Layer 10 of a small transformer language model trained on English Wikipedia (13 layers, counted from 0, width 96).
A neuron adds its activation times its output weights to the MLP's output. To switch it off is to set its activation to zero at one token and run the rest of the model.
A neuron's activation on a vector x is SiLU(gate . x + bias) times (in . x + bias), where the dot is the dot product.

Input weights of the MLP neurons that the questions are about. A number n stands for (n - 128) times 0.0037.
n1 gate (bias -0.050): 188, 122, 64, 88, 112, 153, 105, 161, 246, 114, 142, 196, 68, 130, 105, 117, 84, 70, 153, 117, 163, 175, 147, 92, 184, 140, 154, 97, 150, 172, 195, 134, 134, 86, 93, 114, 102, 105, 148, 112, 116, 162, 65, 133, 121, 152, 159, 59, 163, 164, 156, 150, 139, 139, 96, 134, 120, 171, 108, 131, 133, 132, 117, 123, 110, 28, 127, 90, 152, 148, 92, 218, 90, 102, 167, 174, 139, 73, 141, 179, 30, 161, 80, 45, 103, 158, 80, 115, 114, 118, 86, 147, 69, 63, 124, 193
n31 gate (bias 0.423): 135, 109, 122, 166, 176, 102, 127, 164, 140, 125, 155, 94, 108, 96, 159, 119, 111, 152, 102, 147, 145, 99, 135, 180, 102, 113, 147, 147, 119, 116, 102, 136, 107, 168, 143, 159, 157, 118, 150, 146, 60, 118, 92, 104, 107, 88, 80, 198, 112, 156, 165, 84, 134, 92, 172, 184, 114, 73, 114, 66, 137, 93, 51, 155, 181, 127, 129, 177, 200, 158, 103, 134, 67, 129, 216, 139, 160, 175, 128, 177, 112, 97, 127, 128, 109, 143, 154, 84, 121, 153, 137, 130, 123, 163, 87, 128
n42 gate (bias -0.031): 131, 132, 130, 136, 148, 127, 166, 115, 140, 125, 101, 125, 110, 119, 112, 99, 166, 94, 196, 176, 184, 164, 164, 73, 145, 143, 167, 38, 108, 62, 110, 101, 127, 134, 93, 104, 115, 69, 80, 148, 99, 111, 143, 181, 115, 176, 153, 150, 127, 155, 67, 75, 139, 43, 139, 137, 109, 100, 162, 109, 195, 125, 162, 121, 91, 176, 112, 103, 144, 99, 158, 138, 185, 134, 145, 116, 130, 161, 144, 154, 104, 66, 143, 141, 92, 122, 152, 86, 113, 61, 108, 157, 139, 179, 135, 135
n52 gate (bias 0.036): 92, 90, 172, 76, 66, 111, 152, 119, 116, 140, 54, 122, 109, 124, 107, 103, 155, 137, 120, 140, 106, 179, 105, 118, 116, 91, 70, 140, 170, 140, 102, 136, 135, 103, 180, 111, 121, 151, 59, 186, 160, 146, 93, 91, 133, 76, 87, 75, 110, 157, 109, 96, 149, 103, 134, 133, 122, 123, 71, 151, 151, 79, 169, 124, 89, 134, 166, 114, 120, 103, 116, 121, 116, 137, 159, 149, 138, 123, 81, 160, 123, 107, 98, 61, 124, 163, 96, 171, 115, 61, 60, 130, 88, 80, 162, 124
n120 gate (bias -0.312): 53, 122, 136, 76, 167, 164, 145, 134, 125, 133, 132, 71, 125, 95, 144, 92, 121, 97, 144, 208, 160, 93, 94, 151, 122, 144, 119, 218, 194, 112, 107, 100, 152, 150, 150, 71, 186, 146, 115, 102, 140, 151, 119, 118, 110, 176, 119, 135, 114, 66, 172, 151, 128, 137, 93, 104, 157, 122, 138, 100, 84, 148, 105, 57, 105, 135, 77, 197, 215, 149, 135, 97, 121, 121, 146, 117, 170, 128, 100, 133, 163, 162, 49, 226, 168, 109, 154, 93, 113, 172, 85, 74, 140, 112, 139, 181
n231 gate (bias 0.028): 114, 123, 149, 74, 133, 156, 122, 181, 82, 173, 119, 209, 182, 118, 166, 97, 195, 100, 142, 69, 123, 152, 167, 120, 79, 88, 117, 126, 137, 158, 111, 134, 177, 130, 122, 71, 144, 158, 124, 85, 137, 70, 71, 115, 181, 100, 120, 165, 59, 88, 125, 86, 182, 88, 75, 125, 45, 111, 135, 174, 106, 135, 136, 119, 100, 141, 93, 110, 117, 134, 134, 75, 161, 80, 116, 108, 123, 122, 118, 146, 86, 182, 166, 159, 161, 136, 149, 174, 120, 142, 164, 85, 172, 126, 126, 114
n250 gate (bias -0.384): 74, 78, 121, 141, 88, 71, 69, 123, 225, 133, 172, 51, 127, 140, 137, 156, 138, 178, 188, 149, 100, 161, 98, 115, 103, 141, 199, 111, 215, 128, 149, 83, 108, 117, 86, 121, 148, 164, 81, 114, 207, 156, 127, 168, 151, 148, 113, 139, 170, 119, 179, 99, 148, 89, 112, 178, 134, 133, 64, 116, 169, 151, 135, 137, 139, 60, 175, 98, 68, 93, 150, 186, 195, 177, 161, 142, 113, 122, 97, 121, 211, 161, 147, 144, 188, 135, 140, 122, 135, 168, 230, 128, 128, 15, 97, 128
n1 in (bias 0.229): 104, 237, 216, 113, 103, 44, 184, 157, 131, 100, 80, 82, 77, 151, 154, 120, 155, 227, 107, 115, 76, 174, 111, 115, 143, 123, 145, 190, 135, 123, 78, 129, 115, 142, 144, 161, 86, 156, 100, 59, 85, 158, 160, 79, 112, 195, 151, 99, 101, 141, 117, 170, 61, 110, 130, 121, 148, 174, 87, 138, 142, 172, 173, 117, 181, 141, 133, 103, 66, 94, 110, 116, 59, 118, 138, 180, 145, 81, 109, 101, 71, 105, 182, 190, 156, 116, 91, 130, 75, 161, 104, 42, 117, 129, 172, 171
n31 in (bias 0.024): 105, 145, 85, 86, 163, 133, 126, 69, 114, 80, 64, 80, 119, 64, 158, 118, 135, 123, 140, 90, 174, 172, 149, 197, 139, 115, 104, 109, 123, 171, 82, 177, 136, 122, 180, 162, 89, 140, 219, 175, 134, 77, 142, 131, 71, 133, 125, 127, 67, 53, 114, 89, 129, 107, 115, 120, 94, 158, 125, 109, 173, 108, 163, 111, 99, 127, 143, 155, 150, 134, 117, 116, 61, 167, 78, 92, 97, 158, 163, 204, 128, 170, 153, 171, 109, 118, 128, 158, 150, 127, 168, 151, 101, 180, 149, 146
n42 in (bias 0.288): 137, 100, 170, 98, 199, 179, 114, 129, 120, 21, 218, 139, 144, 53, 147, 87, 143, 93, 121, 99, 62, 149, 173, 175, 111, 154, 100, 181, 46, 147, 167, 75, 74, 78, 142, 153, 152, 87, 146, 99, 119, 87, 158, 156, 148, 105, 81, 159, 141, 117, 98, 148, 136, 114, 161, 83, 173, 92, 95, 112, 112, 132, 170, 168, 108, 68, 110, 131, 161, 146, 115, 124, 127, 79, 87, 165, 79, 129, 122, 123, 170, 154, 159, 81, 135, 104, 118, 113, 130, 159, 108, 133, 159, 107, 111, 102
n52 in (bias -0.037): 130, 73, 88, 146, 93, 130, 136, 150, 87, 129, 160, 151, 170, 127, 63, 110, 97, 57, 149, 115, 139, 103, 84, 103, 144, 102, 178, 127, 155, 101, 106, 86, 128, 199, 139, 37, 90, 116, 97, 80, 99, 104, 91, 193, 76, 173, 179, 138, 93, 127, 144, 160, 97, 147, 141, 71, 182, 121, 52, 104, 40, 129, 121, 126, 115, 167, 48, 131, 124, 171, 126, 205, 180, 157, 145, 169, 55, 113, 183, 120, 145, 130, 155, 64, 130, 159, 101, 101, 150, 125, 168, 166, 114, 180, 120, 86
n120 in (bias -0.006): 134, 85, 138, 133, 132, 68, 140, 157, 200, 75, 128, 139, 159, 171, 104, 172, 162, 68, 146, 153, 79, 171, 120, 95, 81, 175, 125, 158, 102, 170, 122, 191, 153, 113, 78, 111, 77, 101, 166, 88, 157, 134, 118, 44, 131, 102, 145, 135, 105, 122, 216, 103, 84, 139, 152, 82, 157, 86, 90, 148, 112, 204, 110, 164, 105, 113, 140, 169, 44, 117, 121, 75, 166, 90, 82, 173, 102, 108, 141, 108, 150, 123, 198, 102, 123, 87, 96, 177, 128, 154, 118, 68, 71, 155, 104, 96
n231 in (bias -0.046): 129, 150, 148, 250, 115, 111, 186, 102, 135, 61, 123, 100, 140, 116, 125, 199, 123, 148, 65, 139, 101, 116, 97, 104, 172, 176, 86, 122, 93, 81, 170, 128, 124, 164, 105, 121, 152, 164, 200, 201, 120, 136, 151, 138, 176, 96, 142, 48, 89, 163, 146, 106, 57, 117, 178, 93, 110, 103, 122, 127, 81, 98, 182, 112, 144, 148, 116, 90, 97, 170, 164, 135, 106, 193, 85, 143, 126, 173, 139, 109, 145, 204, 120, 174, 127, 187, 126, 175, 157, 171, 129, 135, 134, 138, 195, 197
n250 in (bias 0.059): 70, 139, 147, 168, 167, 89, 170, 107, 164, 123, 201, 155, 143, 169, 153, 185, 118, 112, 127, 121, 97, 94, 106, 101, 114, 128, 64, 139, 56, 193, 69, 184, 144, 176, 103, 116, 82, 200, 130, 139, 169, 101, 105, 140, 89, 137, 77, 186, 66, 63, 185, 101, 163, 46, 188, 75, 121, 78, 128, 128, 133, 168, 124, 77, 62, 72, 134, 130, 145, 106, 113, 175, 157, 104, 113, 119, 146, 104, 190, 114, 155, 94, 207, 188, 152, 87, 177, 147, 171, 76, 127, 154, 115, 243, 69, 117

Output weights of the MLP neurons that the questions are about. A number n stands for (n - 128) times 0.0048.
n1: 68, 87, 120, 153, 163, 148, 107, 103, 136, 118, 101, 149, 93, 125, 118, 107, 124, 121, 90, 133, 175, 107, 155, 123, 104, 138, 126, 151, 152, 125, 151, 154, 192, 147, 132, 148, 166, 168, 126, 123, 97, 120, 172, 113, 108, 168, 83, 109, 156, 92, 113, 135, 113, 119, 115, 120, 117, 125, 117, 155, 119, 138, 106, 144, 94, 160, 106, 90, 113, 136, 116, 129, 152, 103, 176, 109, 140, 179, 132, 109, 96, 102, 109, 140, 88, 140, 152, 84, 123, 117, 88, 111, 132, 45, 152, 149
n31: 158, 129, 129, 168, 155, 116, 110, 115, 159, 134, 167, 143, 186, 154, 130, 130, 128, 133, 126, 157, 83, 141, 120, 130, 110, 135, 151, 129, 117, 101, 128, 121, 113, 127, 88, 127, 124, 132, 119, 133, 88, 157, 152, 77, 131, 149, 76, 126, 126, 150, 158, 68, 113, 124, 119, 113, 156, 115, 116, 124, 147, 119, 102, 118, 167, 132, 112, 129, 100, 116, 137, 208, 169, 101, 93, 134, 170, 121, 133, 82, 138, 131, 135, 81, 160, 151, 136, 100, 133, 115, 123, 119, 168, 117, 138, 110
n42: 165, 128, 93, 141, 122, 83, 157, 151, 99, 155, 125, 121, 146, 193, 113, 127, 86, 155, 138, 86, 122, 122, 62, 150, 145, 117, 132, 139, 145, 127, 175, 125, 102, 113, 129, 189, 100, 98, 115, 113, 176, 173, 143, 127, 117, 155, 138, 118, 178, 131, 122, 178, 119, 150, 124, 122, 131, 162, 113, 159, 117, 150, 133, 100, 146, 115, 132, 119, 97, 112, 129, 153, 136, 105, 122, 105, 99, 120, 113, 128, 118, 147, 160, 83, 120, 129, 155, 114, 136, 102, 99, 142, 120, 146, 189, 132
n52: 143, 128, 165, 89, 95, 129, 125, 122, 112, 106, 118, 125, 169, 138, 199, 100, 116, 142, 83, 117, 168, 121, 105, 164, 126, 140, 119, 138, 144, 106, 124, 133, 156, 142, 138, 137, 115, 89, 112, 139, 147, 66, 133, 129, 141, 132, 158, 132, 125, 93, 126, 249, 143, 156, 117, 147, 139, 128, 125, 122, 139, 133, 104, 110, 106, 141, 160, 162, 135, 112, 97, 112, 131, 125, 112, 142, 107, 123, 130, 131, 136, 152, 115, 136, 121, 133, 106, 143, 138, 75, 136, 119, 115, 166, 112, 119
n120: 160, 178, 148, 133, 122, 138, 155, 99, 109, 139, 166, 159, 105, 162, 136, 129, 153, 137, 158, 152, 149, 157, 107, 129, 122, 97, 163, 102, 158, 112, 118, 152, 124, 144, 124, 123, 151, 105, 142, 129, 154, 110, 120, 154, 159, 122, 72, 167, 135, 135, 165, 108, 127, 116, 109, 109, 115, 162, 122, 108, 144, 116, 111, 146, 181, 90, 112, 115, 159, 129, 90, 164, 157, 135, 131, 102, 127, 133, 117, 145, 131, 159, 74, 114, 68, 165, 153, 74, 141, 94, 122, 83, 121, 103, 136, 90
n231: 137, 69, 97, 55, 120, 133, 136, 159, 72, 124, 108, 160, 159, 121, 123, 114, 101, 110, 122, 111, 85, 116, 172, 131, 108, 96, 115, 114, 134, 143, 124, 108, 132, 131, 155, 161, 147, 130, 83, 125, 121, 124, 114, 122, 136, 176, 110, 162, 115, 101, 124, 121, 209, 150, 142, 146, 108, 122, 111, 160, 113, 99, 127, 146, 102, 135, 126, 127, 161, 113, 105, 101, 117, 91, 142, 133, 98, 168, 133, 159, 98, 109, 132, 141, 128, 109, 119, 123, 112, 131, 138, 162, 130, 148, 88, 132
n250: 150, 94, 164, 141, 103, 90, 190, 126, 116, 104, 124, 167, 159, 127, 209, 78, 177, 120, 121, 114, 124, 148, 119, 119, 120, 105, 128, 183, 172, 94, 112, 139, 147, 162, 101, 165, 144, 81, 114, 139, 156, 116, 95, 89, 96, 109, 163, 140, 118, 111, 124, 159, 93, 99, 159, 107, 142, 144, 154, 130, 55, 134, 133, 121, 117, 102, 121, 101, 167, 112, 141, 149, 100, 118, 129, 137, 110, 90, 107, 149, 135, 108, 122, 115, 148, 145, 168, 126, 86, 121, 155, 156, 147, 188, 97, 113

Each question names a token from some text and the token that comes next. It shows the vector x that enters the MLP there. A number n stands for (n - 128) times 0.039.

Then comes g, the gradient of the next token's log-probability with respect to the MLP's output, scaled to length 1. A neuron's effect is roughly proportional to its activation times (output weights . g). A number n stands for (n - 128) times 0.0037.

"win", then "s"
x: 102, 142, 147, 117, 100, 150, 118, 127, 120, 118, 106, 123, 63, 148, 189, 108, 103, 126, 142, 135, 127, 116, 147, 127, 134, 94, 134, 145, 140, 121, 115, 124, 132, 121, 147, 116, 137, 129, 122, 119, 106, 125, 110, 115, 124, 84, 125, 112, 135, 110, 100, 67, 144, 120, 99, 122, 147, 112, 131, 113, 117, 144, 129, 124, 113, 110, 85, 130, 131, 150, 132, 124, 81, 77, 130, 140, 149, 148, 127, 135, 130, 128, 115, 134, 142, 143, 137, 125, 107, 135, 108, 160, 137, 122, 117, 146
g: 102, 119, 139, 119, 138, 117, 124, 151, 123, 134, 104, 165, 126, 161, 117, 123, 149, 148, 147, 121, 158, 105, 165, 131, 76, 112, 104, 135, 68, 132, 112, 105, 104, 117, 148, 146, 156, 124, 83, 148, 180, 183, 204, 93, 86, 82, 145, 121, 154, 147, 140, 117, 152, 99, 85, 89, 156, 154, 85, 116, 135, 144, 154, 83, 147, 143, 148, 168, 140, 131, 123, 151, 79, 93, 151, 150, 93, 147, 161, 110, 128, 169, 127, 90, 152, 102, 186, 127, 106, 157, 100, 111, 133, 135, 147, 114
Which two neurons, each switched off alone, lower its probability most, in order? n120, n52

"fer", then " ("
x: 119, 100, 128, 150, 115, 137, 115, 135, 102, 100, 165, 145, 100, 130, 181, 127, 124, 150, 128, 137, 100, 123, 149, 140, 133, 92, 101, 110, 133, 137, 116, 142, 125, 119, 114, 105, 113, 116, 102, 95, 118, 150, 124, 118, 127, 104, 162, 126, 132, 150, 100, 48, 156, 120, 111, 118, 115, 132, 141, 147, 99, 134, 139, 144, 129, 95, 127, 132, 129, 138, 134, 134, 117, 145, 123, 132, 131, 141, 134, 141, 124, 128, 100, 126, 106, 135, 153, 131, 122, 132, 123, 133, 118, 105, 132, 95
g: 109, 114, 109, 95, 105, 129, 122, 144, 120, 97, 95, 109, 116, 99, 131, 182, 147, 143, 95, 102, 166, 111, 86, 132, 153, 144, 164, 127, 154, 162, 118, 134, 183, 110, 119, 94, 91, 132, 133, 116, 147, 120, 115, 151, 100, 120, 162, 86, 132, 154, 132, 122, 118, 149, 174, 100, 112, 87, 140, 126, 148, 160, 111, 99, 136, 155, 130, 137, 141, 163, 84, 131, 116, 133, 133, 67, 189, 105, 220, 152, 155, 116, 107, 139, 92, 121, 161, 126, 131, 180, 123, 111, 117, 185, 90, 156
Switching off which neuron hurts the next token most? n31

"ri", then "st"
x: 123, 127, 145, 133, 106, 151, 116, 110, 120, 118, 130, 135, 73, 138, 163, 113, 115, 145, 156, 148, 82, 116, 139, 100, 139, 75, 132, 148, 109, 149, 131, 113, 119, 122, 119, 134, 132, 124, 129, 146, 101, 137, 126, 95, 158, 123, 112, 100, 99, 151, 109, 34, 125, 139, 133, 133, 93, 108, 115, 143, 129, 144, 134, 126, 133, 132, 126, 109, 137, 138, 159, 152, 135, 128, 119, 132, 127, 120, 132, 134, 106, 124, 104, 141, 132, 134, 126, 145, 96, 126, 129, 131, 153, 101, 126, 138
g: 117, 97, 173, 96, 135, 130, 96, 112, 152, 106, 138, 92, 163, 114, 124, 134, 77, 112, 107, 145, 163, 168, 127, 102, 130, 110, 151, 169, 133, 130, 176, 107, 106, 129, 169, 178, 188, 141, 114, 114, 110, 169, 150, 146, 158, 134, 141, 137, 131, 135, 94, 126, 140, 135, 147, 124, 62, 148, 138, 155, 115, 163, 114, 114, 120, 153, 154, 184, 111, 132, 118, 110, 71, 146, 162, 145, 120, 149, 151, 127, 145, 104, 113, 137, 173, 146, 76, 115, 114, 209, 96, 178, 126, 136, 156, 145
Switching off which neuron hurts the next token most? n231

"ard", then "."
x: 118, 114, 104, 141, 102, 136, 112, 151, 112, 116, 145, 157, 87, 130, 168, 96, 138, 158, 127, 128, 88, 119, 159, 130, 142, 96, 127, 134, 141, 110, 112, 109, 137, 137, 117, 115, 120, 105, 107, 136, 127, 164, 137, 162, 120, 128, 149, 118, 151, 142, 115, 42, 150, 123, 112, 125, 108, 101, 119, 134, 145, 117, 124, 121, 124, 106, 98, 130, 163, 132, 123, 128, 113, 105, 81, 112, 152, 126, 131, 120, 109, 102, 124, 129, 125, 128, 118, 133, 121, 124, 150, 107, 118, 108, 112, 106
g: 107, 125, 159, 136, 120, 160, 126, 120, 93, 114, 120, 147, 120, 121, 139, 136, 117, 145, 121, 136, 156, 129, 118, 161, 148, 154, 73, 107, 107, 174, 123, 126, 136, 145, 109, 155, 140, 127, 154, 140, 134, 170, 122, 138, 150, 75, 148, 100, 192, 137, 155, 121, 111, 172, 187, 103, 136, 140, 139, 168, 114, 99, 79, 127, 159, 99, 117, 172, 90, 212, 149, 129, 132, 181, 101, 141, 150, 113, 83, 108, 138, 125, 117, 77, 181, 127, 136, 134, 145, 84, 122, 147, 93, 131, 191, 131
Which two neurons, each switched off alone, lower its probability most, in order? n231, n42

"pur", then "ge"
x: 112, 139, 135, 111, 84, 123, 131, 108, 116, 131, 123, 164, 88, 166, 136, 103, 109, 117, 114, 91, 101, 139, 152, 146, 125, 115, 108, 149, 143, 98, 150, 128, 115, 108, 140, 84, 110, 156, 155, 140, 147, 121, 127, 117, 133, 116, 145, 147, 169, 104, 105, 121, 103, 130, 100, 114, 145, 136, 161, 142, 124, 91, 221, 157, 82, 117, 145, 170, 125, 154, 103, 126, 102, 121, 157, 161, 132, 123, 129, 110, 107, 119, 98, 108, 143, 142, 149, 117, 106, 140, 82, 128, 126, 131, 92, 96
g: 150, 114, 129, 157, 143, 143, 91, 107, 151, 185, 109, 139, 149, 136, 152, 118, 121, 132, 112, 176, 94, 64, 159, 126, 205, 153, 93, 122, 151, 178, 141, 88, 118, 125, 140, 129, 148, 157, 142, 116, 116, 111, 100, 150, 102, 141, 138, 127, 121, 147, 137, 115, 144, 126, 119, 104, 187, 165, 125, 116, 135, 86, 83, 112, 164, 99, 81, 68, 149, 108, 110, 91, 140, 93, 164, 149, 147, 169, 88, 130, 149, 141, 109, 100, 102, 114, 104, 129, 149, 128, 122, 168, 83, 83, 108, 145
Which two neurons, each switched off alone, lower its probability most, in order? n52, n1

"3", then " specimen"
x: 130, 114, 138, 117, 133, 119, 96, 142, 109, 141, 138, 91, 139, 164, 171, 90, 128, 136, 130, 120, 122, 124, 144, 113, 91, 127, 119, 147, 86, 128, 89, 140, 128, 116, 92, 142, 132, 143, 141, 154, 124, 128, 138, 147, 137, 167, 148, 124, 128, 143, 120, 100, 111, 114, 139, 113, 103, 129, 161, 122, 99, 151, 132, 100, 143, 150, 77, 161, 119, 96, 115, 121, 158, 136, 128, 118, 177, 167, 119, 105, 129, 149, 77, 126, 144, 133, 107, 129, 143, 117, 152, 157, 159, 102, 111, 170
g: 138, 104, 109, 149, 158, 91, 151, 146, 144, 143, 130, 136, 148, 91, 160, 173, 139, 172, 148, 152, 104, 155, 138, 151, 164, 132, 103, 137, 142, 92, 128, 77, 153, 144, 90, 129, 117, 113, 120, 37, 137, 123, 122, 137, 119, 108, 135, 116, 113, 77, 144, 125, 161, 166, 89, 140, 130, 136, 100, 165, 106, 84, 117, 142, 120, 120, 97, 74, 126, 145, 159, 88, 141, 96, 117, 107, 119, 131, 195, 86, 77, 153, 116, 158, 115, 129, 169, 131, 132, 97, 60, 141, 117, 134, 97, 129
Switching off which neuron hurts the next token most? n231

" north", then " of"
x: 112, 145, 155, 117, 132, 133, 125, 140, 106, 104, 107, 135, 145, 126, 170, 137, 120, 121, 154, 160, 133, 135, 140, 146, 119, 119, 122, 106, 153, 134, 105, 97, 143, 113, 96, 116, 143, 124, 133, 136, 144, 104, 151, 137, 102, 165, 161, 160, 149, 79, 126, 127, 139, 144, 142, 115, 103, 121, 150, 154, 132, 90, 163, 106, 117, 111, 104, 140, 149, 163, 138, 85, 124, 112, 113, 115, 175, 98, 46, 106, 136, 126, 119, 137, 132, 130, 143, 122, 118, 152, 74, 129, 143, 119, 124, 142
g: 120, 157, 128, 146, 140, 155, 104, 131, 119, 157, 83, 129, 127, 128, 110, 94, 169, 107, 109, 116, 140, 105, 66, 128, 151, 131, 96, 139, 89, 144, 145, 104, 104, 116, 101, 167, 115, 143, 164, 77, 160, 91, 133, 171, 135, 114, 98, 158, 149, 146, 109, 137, 89, 89, 114, 144, 113, 140, 140, 165, 158, 113, 134, 105, 96, 130, 154, 107, 138, 119, 71, 140, 128, 124, 147, 74, 160, 84, 194, 120, 154, 126, 106, 162, 159, 164, 146, 160, 124, 139, 52, 150, 160, 100, 141, 85
Switching off which neuron hurts the next token most? n231

" ", then "mile"
x: 116, 142, 122, 135, 133, 132, 96, 170, 110, 133, 117, 150, 143, 160, 169, 129, 97, 127, 141, 120, 136, 150, 157, 140, 106, 126, 117, 115, 107, 156, 125, 101, 116, 156, 101, 152, 126, 140, 131, 179, 145, 110, 122, 138, 124, 138, 115, 129, 123, 79, 122, 88, 122, 134, 117, 133, 126, 143, 162, 133, 104, 142, 120, 141, 115, 127, 124, 116, 142, 129, 136, 113, 97, 117, 130, 238, 111, 100, 114, 124, 131, 150, 117, 141, 135, 105, 138, 105, 108, 129, 115, 154, 114, 122, 133, 111
g: 101, 162, 131, 121, 102, 135, 146, 145, 151, 102, 121, 109, 112, 154, 104, 131, 122, 97, 129, 137, 154, 165, 70, 159, 141, 143, 107, 130, 159, 172, 174, 145, 158, 159, 109, 149, 91, 179, 162, 99, 95, 96, 99, 155, 139, 164, 129, 97, 183, 86, 137, 144, 141, 143, 150, 112, 147, 154, 166, 87, 120, 196, 120, 127, 149, 154, 134, 60, 101, 99, 158, 154, 163, 146, 137, 117, 131, 122, 107, 98, 94, 101, 108, 137, 101, 155, 125, 103, 125, 122, 109, 155, 130, 147, 162, 62
Switching off which neuron hurts the next token most? n231

" gold", then " silver"
x: 133, 144, 111, 119, 135, 148, 130, 130, 85, 115, 108, 158, 87, 143, 192, 105, 111, 151, 133, 128, 135, 141, 162, 139, 132, 107, 146, 117, 131, 118, 101, 134, 125, 120, 122, 117, 152, 138, 83, 113, 118, 134, 121, 142, 152, 107, 152, 138, 112, 94, 114, 117, 132, 134, 128, 121, 95, 143, 117, 136, 75, 93, 118, 141, 107, 131, 137, 105, 135, 180, 107, 103, 145, 109, 129, 144, 134, 117, 90, 126, 137, 120, 107, 125, 118, 112, 154, 109, 162, 152, 98, 142, 143, 127, 113, 144
g: 144, 147, 149, 151, 152, 176, 156, 142, 141, 126, 142, 140, 116, 148, 139, 111, 136, 119, 131, 141, 115, 203, 177, 95, 115, 156, 137, 110, 113, 135, 156, 138, 200, 187, 144, 141, 134, 192, 137, 96, 156, 107, 115, 140, 88, 179, 129, 101, 155, 115, 101, 143, 103, 101, 105, 85, 137, 97, 140, 99, 177, 121, 111, 165, 121, 140, 138, 133, 83, 105, 178, 106, 161, 107, 122, 145, 106, 153, 140, 139, 160, 102, 94, 136, 157, 123, 102, 157, 179, 129, 172, 129, 110, 166, 154, 122
Which two neurons, each switched off alone, lower its probability most, in order? n231, n120

"co", then "tro"
x: 95, 97, 125, 97, 120, 123, 148, 175, 124, 136, 105, 124, 88, 151, 158, 179, 120, 141, 113, 105, 118, 129, 107, 92, 132, 114, 101, 166, 142, 177, 117, 123, 135, 106, 118, 113, 112, 151, 90, 135, 127, 154, 106, 133, 125, 109, 139, 138, 114, 122, 109, 77, 134, 102, 132, 105, 104, 126, 105, 142, 144, 88, 128, 85, 160, 153, 132, 159, 117, 115, 114, 117, 128, 118, 104, 161, 92, 107, 126, 139, 123, 105, 133, 145, 116, 140, 125, 146, 152, 110, 106, 128, 168, 99, 131, 109
g: 111, 155, 138, 135, 151, 140, 146, 153, 169, 110, 171, 110, 176, 132, 125, 139, 172, 125, 149, 122, 139, 191, 106, 84, 149, 142, 172, 130, 96, 164, 99, 121, 114, 121, 130, 124, 151, 111, 126, 112, 152, 88, 117, 157, 105, 105, 97, 94, 120, 172, 73, 117, 132, 151, 193, 136, 139, 125, 115, 137, 102, 156, 101, 142, 96, 110, 173, 70, 131, 120, 108, 119, 81, 109, 94, 162, 146, 113, 146, 121, 74, 99, 140, 168, 136, 69, 119, 136, 132, 97, 86, 140, 109, 114, 167, 98
Switching off which neuron hurts the next token most? n52

"ic", then "ier"
x: 126, 133, 134, 148, 94, 123, 116, 147, 140, 141, 117, 101, 91, 122, 167, 105, 132, 175, 144, 119, 90, 105, 153, 96, 106, 113, 125, 127, 106, 142, 98, 106, 121, 139, 152, 109, 121, 158, 66, 108, 116, 115, 155, 136, 136, 108, 121, 117, 121, 116, 109, 98, 151, 105, 94, 97, 141, 89, 143, 140, 120, 62, 148, 140, 121, 81, 153, 127, 126, 119, 129, 141, 122, 131, 121, 127, 100, 147, 123, 134, 101, 98, 88, 113, 120, 147, 147, 116, 128, 114, 144, 162, 129, 117, 129, 113
g: 138, 115, 114, 130, 132, 119, 153, 124, 127, 129, 157, 114, 118, 160, 126, 157, 115, 129, 185, 158, 209, 96, 129, 108, 107, 129, 88, 64, 144, 107, 132, 86, 112, 152, 140, 119, 154, 118, 108, 130, 88, 114, 125, 134, 134, 153, 119, 96, 145, 81, 102, 116, 123, 129, 113, 148, 127, 163, 122, 132, 165, 113, 171, 135, 128, 151, 105, 92, 98, 140, 163, 130, 83, 82, 106, 67, 154, 61, 143, 103, 89, 109, 122, 151, 87, 133, 91, 145, 135, 129, 50, 163, 142, 105, 122, 109
Which neuron, switched off, raises the next token's probability most? n250

"y", then "d"
x: 66, 106, 149, 140, 118, 150, 112, 126, 101, 127, 149, 108, 91, 133, 178, 103, 131, 143, 126, 137, 77, 141, 163, 115, 143, 90, 147, 141, 105, 132, 157, 122, 129, 134, 130, 126, 142, 116, 135, 120, 146, 167, 128, 136, 126, 113, 123, 124, 120, 135, 110, 50, 104, 112, 128, 147, 93, 140, 123, 121, 121, 100, 121, 112, 148, 125, 124, 116, 149, 161, 130, 127, 112, 133, 152, 133, 127, 133, 125, 142, 95, 150, 106, 136, 149, 127, 132, 151, 110, 140, 128, 145, 137, 113, 118, 133
g: 144, 116, 128, 169, 111, 165, 136, 157, 61, 142, 164, 122, 125, 175, 127, 148, 128, 122, 98, 165, 159, 140, 128, 123, 125, 115, 115, 125, 160, 194, 131, 124, 151, 100, 139, 151, 163, 96, 108, 134, 94, 111, 191, 151, 111, 109, 163, 141, 98, 117, 180, 109, 142, 69, 173, 109, 144, 121, 130, 159, 127, 174, 142, 141, 136, 137, 133, 54, 128, 102, 117, 157, 128, 83, 120, 142, 133, 136, 130, 125, 175, 142, 135, 81, 129, 134, 140, 185, 141, 116, 109, 95, 147, 104, 85, 92
Which neuron, switched off, raises the next token's probability most? n120

"ist", then "us"
x: 104, 147, 152, 139, 122, 144, 117, 131, 92, 164, 151, 138, 108, 142, 183, 131, 131, 176, 170, 106, 98, 134, 138, 127, 155, 131, 142, 127, 127, 105, 131, 120, 113, 132, 122, 111, 112, 140, 124, 115, 136, 159, 150, 167, 121, 102, 126, 129, 108, 135, 101, 72, 116, 142, 131, 114, 95, 100, 121, 144, 116, 129, 138, 118, 137, 125, 145, 129, 132, 170, 136, 111, 133, 149, 124, 112, 116, 152, 118, 119, 124, 143, 74, 114, 110, 147, 128, 148, 132, 124, 113, 107, 130, 97, 136, 95
g: 90, 115, 110, 118, 56, 103, 112, 153, 126, 168, 98, 140, 153, 112, 128, 171, 115, 108, 127, 103, 104, 91, 95, 168, 121, 96, 144, 124, 82, 142, 152, 142, 89, 123, 170, 138, 101, 120, 116, 141, 156, 73, 160, 117, 166, 104, 135, 141, 132, 131, 95, 135, 110, 107, 167, 149, 89, 143, 115, 150, 112, 120, 114, 142, 152, 148, 127, 159, 75, 122, 182, 157, 163, 127, 90, 162, 117, 96, 134, 66, 94, 107, 153, 85, 114, 88, 158, 127, 139, 172, 143, 152, 159, 158, 157, 110
Which neuron, switched off, raises the next token's probability most? n120